Layer 6 of a small transformer language model trained on English Wikipedia (16 layers, counted from 0, width 96).
A neuron's activation on a vector x is SiLU(gate . x) times (in . x), where the dot is the dot product.

Input weights of the MLP neurons that the questions are about. A number n stands for n times 0.0025.
n12 gate: -37 -87 48 -33 11 -26 180 188 -131 -174 41 89 -74 29 111 130 34 18 59 78 149 -139 -18 63 171 22 -105 116 204 -176 50 151 -8 -41 253 104 33 -139 -4 7 137 12 92 -156 -290 -49 -61 156 155 178 -93 120 -122 -11 164 -43 19 -16 -112 -126 -34 -77 33 224 158 102 -245 -7 278 15 -22 44 -96 136 -45 -41 8 192 -81 190 48 -88 141 -37 -185 59 -331 205 -15 177 4 -65 15 -180 -222 -191
n29 gate: -21 -15 -32 -97 97 21 150 75 -15 -162 107 0 62 -60 -14 58 -27 38 174 30 -211 -12 61 -12 35 -155 54 -83 96 64 -138 -6 -117 -60 -3 120 -27 20 -155 17 49 -119 -12 191 207 24 70 -58 -83 -46 -41 151 -47 -252 101 19 30 98 -62 159 27 41 3 80 -113 22 -216 -9 17 104 47 -26 18 18 57 -123 -66 24 41 37 -242 207 170 -120 153 -174 -55 3 48 -69 39 37 -137 57 158 -132
n73 gate: -29 -56 -54 -36 -61 58 -24 46 48 3 -233 -190 91 -188 182 309 -88 51 -106 3 75 33 32 55 140 -3 -69 -211 -13 53 27 -59 13 -23 109 -61 39 81 91 124 -95 -38 10 50 -181 -89 3 47 3 -300 58 35 -14 -171 -146 14 30 -28 -74 -232 235 55 35 -10 -101 -130 178 -95 -102 -266 -117 166 81 -253 76 -23 -38 59 6 3 10 93 -136 -106 -35 -84 84 -75 23 8 -151 -13 -29 66 70 47
n231 gate: -7 -15 72 149 134 -36 -67 133 -193 70 -164 156 -69 -21 14 82 -62 11 -73 -69 -62 37 29 -214 0 79 -221 43 37 -71 -38 -33 0 -22 -34 -209 -66 -199 165 -208 181 -58 166 194 -22 -44 -147 53 -141 125 62 -75 -282 -89 -57 -38 -190 66 46 22 -294 134 79 42 -23 81 -40 -62 -136 84 40 108 -95 -470 137 -118 -39 215 -14 122 155 -19 156 -83 -25 62 128 62 -96 272 -111 -117 -80 -74 26 7
n308 gate: -134 -33 -26 -70 46 -32 -53 74 74 -111 47 168 -55 -11 -84 104 67 90 -46 -23 181 -38 -180 64 103 -43 -182 23 234 57 -93 82 -83 0 143 -21 -84 -70 -96 120 187 77 6 -101 81 -88 -120 -80 -11 -106 26 91 49 -85 -31 85 -59 -12 215 113 -50 -110 -31 127 84 -18 99 -97 26 -140 38 -52 49 -6 12 -6 -86 -71 80 91 -72 177 17 -80 -12 -52 -153 265 62 -14 65 102 52 15 108 -259
n335 gate: -351 -83 -77 155 -19 -8 -50 26 -34 -37 152 47 -82 -230 64 -128 -125 -116 159 -98 -4 -47 168 -70 -382 27 12 -19 -48 -76 -93 -63 -103 -134 57 -28 128 11 196 134 152 119 -146 227 90 32 261 -72 151 126 163 -61 251 -91 11 106 115 -282 -162 -272 -51 46 -180 53 157 29 58 -82 -100 -58 -133 116 -155 28 20 110 -272 12 115 155 -23 148 -46 -123 159 93 129 -31 -28 -76 -24 80 -293 -4 16 90
n346 gate: -95 -128 33 75 47 19 54 9 16 -126 -126 47 84 100 -35 -143 -70 -39 175 -56 129 54 74 -120 -82 100 23 57 -31 -115 84 -3 31 65 -111 -41 67 153 -23 -104 -125 -29 168 26 56 -77 -9 178 -16 -6 176 27 6 167 -112 -73 212 36 99 120 -23 58 -134 20 -12 112 22 -101 -140 31 140 -119 140 -65 219 -153 6 62 -19 44 85 66 -112 -75 14 -64 -20 -121 25 167 93 -118 -28 -28 -3 119
n374 gate: 124 120 -67 -15 -23 155 -54 -55 -14 45 88 -9 -127 -23 60 -51 -59 123 23 77 53 146 -17 103 35 175 42 49 -162 -137 -3 -137 -122 12 -96 67 206 93 -270 64 77 -90 105 -33 -50 45 21 66 191 -193 106 75 34 6 69 6 148 22 -18 -138 -137 23 -35 43 -98 -128 -132 15 174 215 -15 73 94 -117 36 176 56 -117 90 43 -73 21 -55 140 38 -64 159 74 -134 -130 36 -70 -3 92 61 66
n12 in: -73 81 69 -35 -13 31 -37 164 137 64 -120 -25 47 -113 -58 156 83 -57 123 32 63 -22 -96 -138 -31 -38 -99 129 100 -156 16 61 -19 -141 -23 -33 -41 -49 -29 -106 -132 40 -193 -149 -133 -202 16 31 74 132 6 -31 77 311 -71 148 -55 7 23 265 -54 82 28 -16 33 57 63 45 -149 73 104 75 158 -32 -103 -253 90 -38 -44 158 25 173 -25 197 -116 -113 -101 187 51 81 99 150 -73 -83 -176 37
n29 in: 123 -125 85 72 174 8 -75 138 25 -3 -56 8 186 -19 22 -43 36 -66 -50 -181 3 65 -25 -53 -82 36 -8 41 136 -89 -40 158 203 20 96 -32 25 -32 64 -60 68 -214 102 142 -75 25 23 -35 19 -206 -11 -49 -74 -172 -3 -90 40 -68 104 -80 -50 221 74 -20 23 -3 -147 -28 -33 22 81 140 69 169 34 8 35 90 -71 186 -5 -192 -119 -41 0 -6 -20 87 138 173 -107 109 -36 84 -74 -105
n73 in: 22 53 21 196 -34 146 -96 -54 -42 109 -49 89 74 101 152 173 -6 58 126 -89 -74 212 133 -46 51 24 84 -69 222 -32 6 -62 274 40 171 -58 -25 -71 74 -100 -15 3 -218 94 111 37 54 -81 173 26 -9 30 68 72 18 -160 63 36 -93 18 19 -140 -196 -291 102 -68 46 -50 -27 120 -25 158 -117 -9 16 -96 94 -16 -15 -93 97 79 147 15 -21 52 48 -160 -68 -282 -81 -76 34 65 6 71
n231 in: 65 85 64 25 147 -117 60 -164 213 -119 -53 207 31 -48 -105 -261 -28 12 145 47 31 66 -82 -210 -67 -34 -156 117 -6 77 48 166 22 107 -91 -10 -74 -33 150 -100 -33 -56 -31 -54 84 28 35 -24 30 -71 -278 61 -111 -72 -64 -191 48 214 32 -6 28 -129 -119 -23 48 92 -186 -162 -15 -59 180 -37 34 -16 -6 85 151 -82 37 133 -131 134 118 15 -74 68 13 37 -131 117 63 188 121 -66 -29 -54
n308 in: -148 -29 48 -74 -104 -119 12 66 56 120 -6 -9 -208 -151 -47 99 -89 -8 26 46 -83 -124 -190 113 -125 -6 118 108 148 106 9 138 14 -118 0 80 14 41 -160 53 -42 -21 124 -131 145 -153 24 -33 -69 42 -6 -84 123 -3 78 83 -9 76 -27 79 54 8 -134 -15 35 15 -34 -152 -22 54 -74 -76 74 -81 148 239 -109 38 -129 74 194 114 -75 -96 71 -45 -32 97 46 -139 127 -117 23 -150 12 116
n335 in: 15 163 89 41 34 -17 -6 70 -20 117 81 67 90 -59 34 -155 26 -133 23 29 -90 -85 -14 -43 -85 80 -38 17 35 140 183 91 -191 32 -24 39 0 -181 -41 -51 -31 73 34 -18 183 -47 -114 -26 17 76 -29 14 181 188 -60 -3 -44 114 -103 46 -219 104 -63 -9 84 89 165 47 -80 -151 189 83 38 50 177 -47 3 79 -178 70 -37 188 218 135 84 -29 126 12 -70 14 35 188 -137 29 -30 56
n346 in: -52 -138 -5 -95 70 -19 -64 30 -48 -67 41 -68 100 -45 39 81 -82 -218 46 52 -3 197 72 -108 -66 -29 -66 -111 25 42 8 -44 -124 -115 -91 -107 -76 57 71 107 -29 -60 -32 94 -16 -6 -106 8 105 -40 22 59 -120 -63 -69 -133 -114 -101 -139 -97 -38 99 -43 -85 -34 -31 103 46 -64 -174 71 -3 -41 14 11 159 -109 -212 -83 -76 -110 -156 26 -67 -94 -191 149 -71 -47 136 -209 -59 22 -137 -106 -13
n374 in: -95 -20 44 -70 83 -122 -81 86 -74 137 22 137 -34 22 176 14 -228 47 -47 67 -87 28 38 125 -69 42 -3 -92 -197 14 107 99 -51 57 243 -146 -64 150 93 -27 63 83 -22 74 -101 -88 14 -14 -8 -108 -201 33 95 113 66 -61 -23 71 -117 92 -144 89 -148 108 127 -24 59 -25 -69 -36 -174 147 36 -133 -11 170 -33 20 11 -70 -52 61 115 0 -128 6 -14 51 116 -55 136 9 -143 37 37 19

Each question shows a token from some text and the vector x that enters the MLP there. A number n stands for n times 0.0037.

" $": 132 47 -47 -1 -82 -103 108 -205 153 134 8 -93 33 -79 40 -161 -125 177 204 106 -56 -77 -115 58 -1 -95 -2 -12 133 -5 -123 -72 16 -76 -24 -140 -175 108 -90 -114 38 -164 -51 -28 142 -209 203 -13 -130 151 5 107 112 -128 94 39 -27 104 10 151 -100 55 -5 -51 28 -2 -37 -20 -99 134 42 72 -116 127 -122 119 242 -45 -96 -220 15 12 -63 38 -205 79 4 -28 -10 164 -263 -199 35 -100 -223 -188
Which of these neurons fires most? n335

" single": 131 -113 -122 62 29 115 -95 -107 123 58 82 47 46 104 -79 -99 -84 11 -33 -149 -145 -143 25 139 -157 -117 6 104 108 1 -96 -183 -20 -112 15 -145 28 -135 251 71 -26 17 1 -24 38 -194 161 -34 -47 -103 94 49 165 146 203 -43 -63 126 1 47 -27 103 45 23 33 -31 246 -117 -49 2 82 -91 -35 131 -207 110 132 -19 -348 -72 153 81 -164 -63 -114 -15 16 5 59 182 -275 -61 -30 -116 -50 7
The two highest activations, in order: n335, n231

" maint": 15 0 -119 -83 -50 -132 -86 -14 23 237 279 -254 41 35 -87 -94 -28 -84 -12 -46 -151 77 84 187 -27 -58 -81 33 -74 -119 -48 -69 73 -5 10 -47 -100 -75 -154 109 19 -282 67 -72 -39 -130 -72 26 -121 55 -37 170 86 -70 56 -51 -106 76 -1 -42 83 -56 99 -52 156 174 107 -76 -110 168 25 10 36 174 -133 21 100 -54 -279 -139 51 123 -165 -204 100 223 146 30 226 187 -81 -169 22 65 14 56
The two highest activations, in order: n231, n12

"C": 17 -32 47 -24 53 -8 224 -145 242 -19 -1 -118 -5 2 -63 -173 -306 -55 -51 -17 -146 -126 8 6 21 -79 -91 49 -104 139 -34 -54 160 -60 -13 26 -107 11 -70 75 -11 -222 171 -141 -62 -158 126 77 150 -51 113 2 237 125 132 148 -61 170 -42 1 33 -78 12 -46 59 160 71 3 -37 -39 -81 21 -115 102 -180 -41 98 -141 -47 -176 50 -31 52 -168 -72 31 105 40 54 113 -115 62 147 -64 86 -191
Which of these neurons fires most? n73

"===": 57 -147 -50 62 13 48 43 -205 57 115 87 -94 -86 128 110 -67 35 62 -70 -295 -141 5 98 39 39 61 -45 -31 -84 22 -143 42 21 -68 73 -166 -98 -127 65 -19 -97 -118 -1 -90 70 -96 160 13 -96 -267 123 87 247 -209 -153 21 15 199 -83 7 -45 -64 131 39 -106 -96 -16 -32 -123 48 112 -25 -79 -73 -159 56 29 -27 -35 -144 -158 82 9 -3 80 -137 169 -49 178 173 98 -107 27 -72 93 -161
Which three neurons fire most, strongest first? n29, n12, n335

"ig": 23 -124 -33 32 -28 -35 150 -113 82 52 22 -150 -174 83 68 -220 -157 160 -14 76 -176 -103 -105 164 -2 50 -28 61 -174 49 -53 -138 82 1 28 -146 -181 47 -337 57 195 60 79 -60 21 -32 -37 -62 -92 -252 57 -128 169 -93 168 110 -92 60 -1 23 -99 129 178 -127 -97 95 159 -12 100 100 200 -27 -50 138 -11 -239 115 -55 -59 36 2 -170 -182 -223 -50 69 99 45 122 123 -18 -11 -73 41 -201 140
Which three neurons fire most, strongest first? n73, n231, n12

"\n": -71 -238 -18 -36 -48 72 28 -117 -97 175 -19 -92 1 -44 228 -43 69 -99 -72 36 -58 -53 -23 78 205 -77 -64 122 -33 16 -63 -77 126 -167 51 -193 8 -5 -5 -42 -134 -131 17 -258 -26 -86 62 50 -44 -119 63 80 191 72 -17 41 -58 217 -36 -31 -58 -71 14 3 -82 -66 61 20 -87 -106 32 56 -81 38 -165 115 221 -39 57 -54 -79 103 96 4 121 -47 49 -164 144 229 -85 -92 113 -29 119 4
Which neuron fires most, and how strongly? n73, at about 0.32

" on": -25 -189 -22 11 81 -6 25 -210 165 119 11 -256 -15 32 -3 76 -93 141 101 -56 -17 -162 39 -38 56 107 146 -1 22 -173 81 -104 106 -83 55 -129 17 -157 -130 42 -46 35 -1 -53 -20 -112 84 -120 -30 -97 249 150 56 151 128 44 -139 91 83 -49 -10 47 72 -175 175 45 -17 46 -143 -87 18 61 149 -94 -115 110 145 -193 -43 -246 124 116 -123 -11 69 50 -9 -99 -5 226 -4 -202 133 -10 115 -1
Which of these neurons fires most? n73

".": 82 -91 54 111 66 2 90 -101 -11 258 72 -116 36 -5 90 -20 79 -92 20 -15 -156 -166 -89 -12 91 -116 -229 -21 108 -14 17 6 12 -216 130 -77 -52 29 -26 -107 -110 -112 -30 -173 -76 -139 89 -99 39 -132 146 -54 225 -93 -33 -79 36 224 221 24 -51 -73 7 46 25 67 4 -43 -26 -36 -176 110 22 -18 -90 53 204 -2 -7 -150 80 187 -33 64 44 16 145 -155 77 207 -19 -189 89 13 46 -46
Which neuron fires most, and how strongly? n73, at about 0.78

" New": -50 -81 -3 65 117 6 111 -274 43 2 121 13 -55 50 -29 -38 -183 -194 -45 -263 -62 -46 37 112 -18 108 -115 -192 18 -23 -120 -28 81 -54 144 -136 -50 7 57 51 44 -176 -26 13 -144 15 -26 124 82 -210 3 -26 165 -17 73 85 -168 111 -41 30 62 -37 98 -73 71 70 -46 -6 -192 22 -59 -134 14 102 51 -30 183 -108 -62 -127 71 -18 -145 -2 30 60 46 202 155 242 -104 26 81 69 20 58
Which of these neurons fires most? n12

"SP": 13 26 -4 -40 -97 21 176 -133 115 274 154 35 1 -55 -37 -122 -245 -29 -70 72 -57 -66 171 -56 -123 -107 -9 57 -99 -70 -98 -73 209 -81 53 -74 -126 15 10 8 155 -90 113 -188 -78 -161 14 26 141 -133 124 241 138 46 108 -15 -96 144 -126 23 11 -89 55 -31 -11 35 125 -217 -109 146 9 8 -174 -17 -110 4 272 -245 -32 -88 90 11 10 -96 43 -19 90 60 172 172 36 -44 -25 13 -87 -50
Which of these neurons fires most? n374

" H": -32 19 -126 -52 34 39 316 -299 64 80 -27 -48 97 56 -104 -34 -204 -79 -140 -124 -68 -130 15 97 -66 -61 -8 46 -120 -1 -91 9 63 34 -26 -1 -275 -34 19 45 -76 -197 -46 -91 29 -153 45 26 -65 -126 -46 -44 225 -164 83 137 -14 191 9 86 -162 3 111 -132 69 150 75 56 -75 -57 -53 11 -41 83 -178 -51 84 -29 -136 -2 101 57 37 -84 114 66 22 95 -31 184 -149 -40 -19 -50 -49 28
Which of these neurons fires most? n73

"2": 75 -176 77 35 -13 185 114 -45 51 55 68 41 -12 -97 -60 -101 -147 -79 30 33 -84 -151 -70 -50 -38 96 10 49 -37 208 57 -193 27 -163 150 -94 -107 75 -142 -14 -69 -76 105 16 -89 -34 252 -116 -12 0 -32 83 89 -159 -7 146 -316 88 98 66 -112 83 104 0 198 178 6 -158 -82 -28 40 -72 -139 183 -81 70 66 112 -70 -91 115 59 -105 -161 -42 161 21 -7 -10 230 -178 -124 28 115 -59 9
Which of these neurons fires most? n73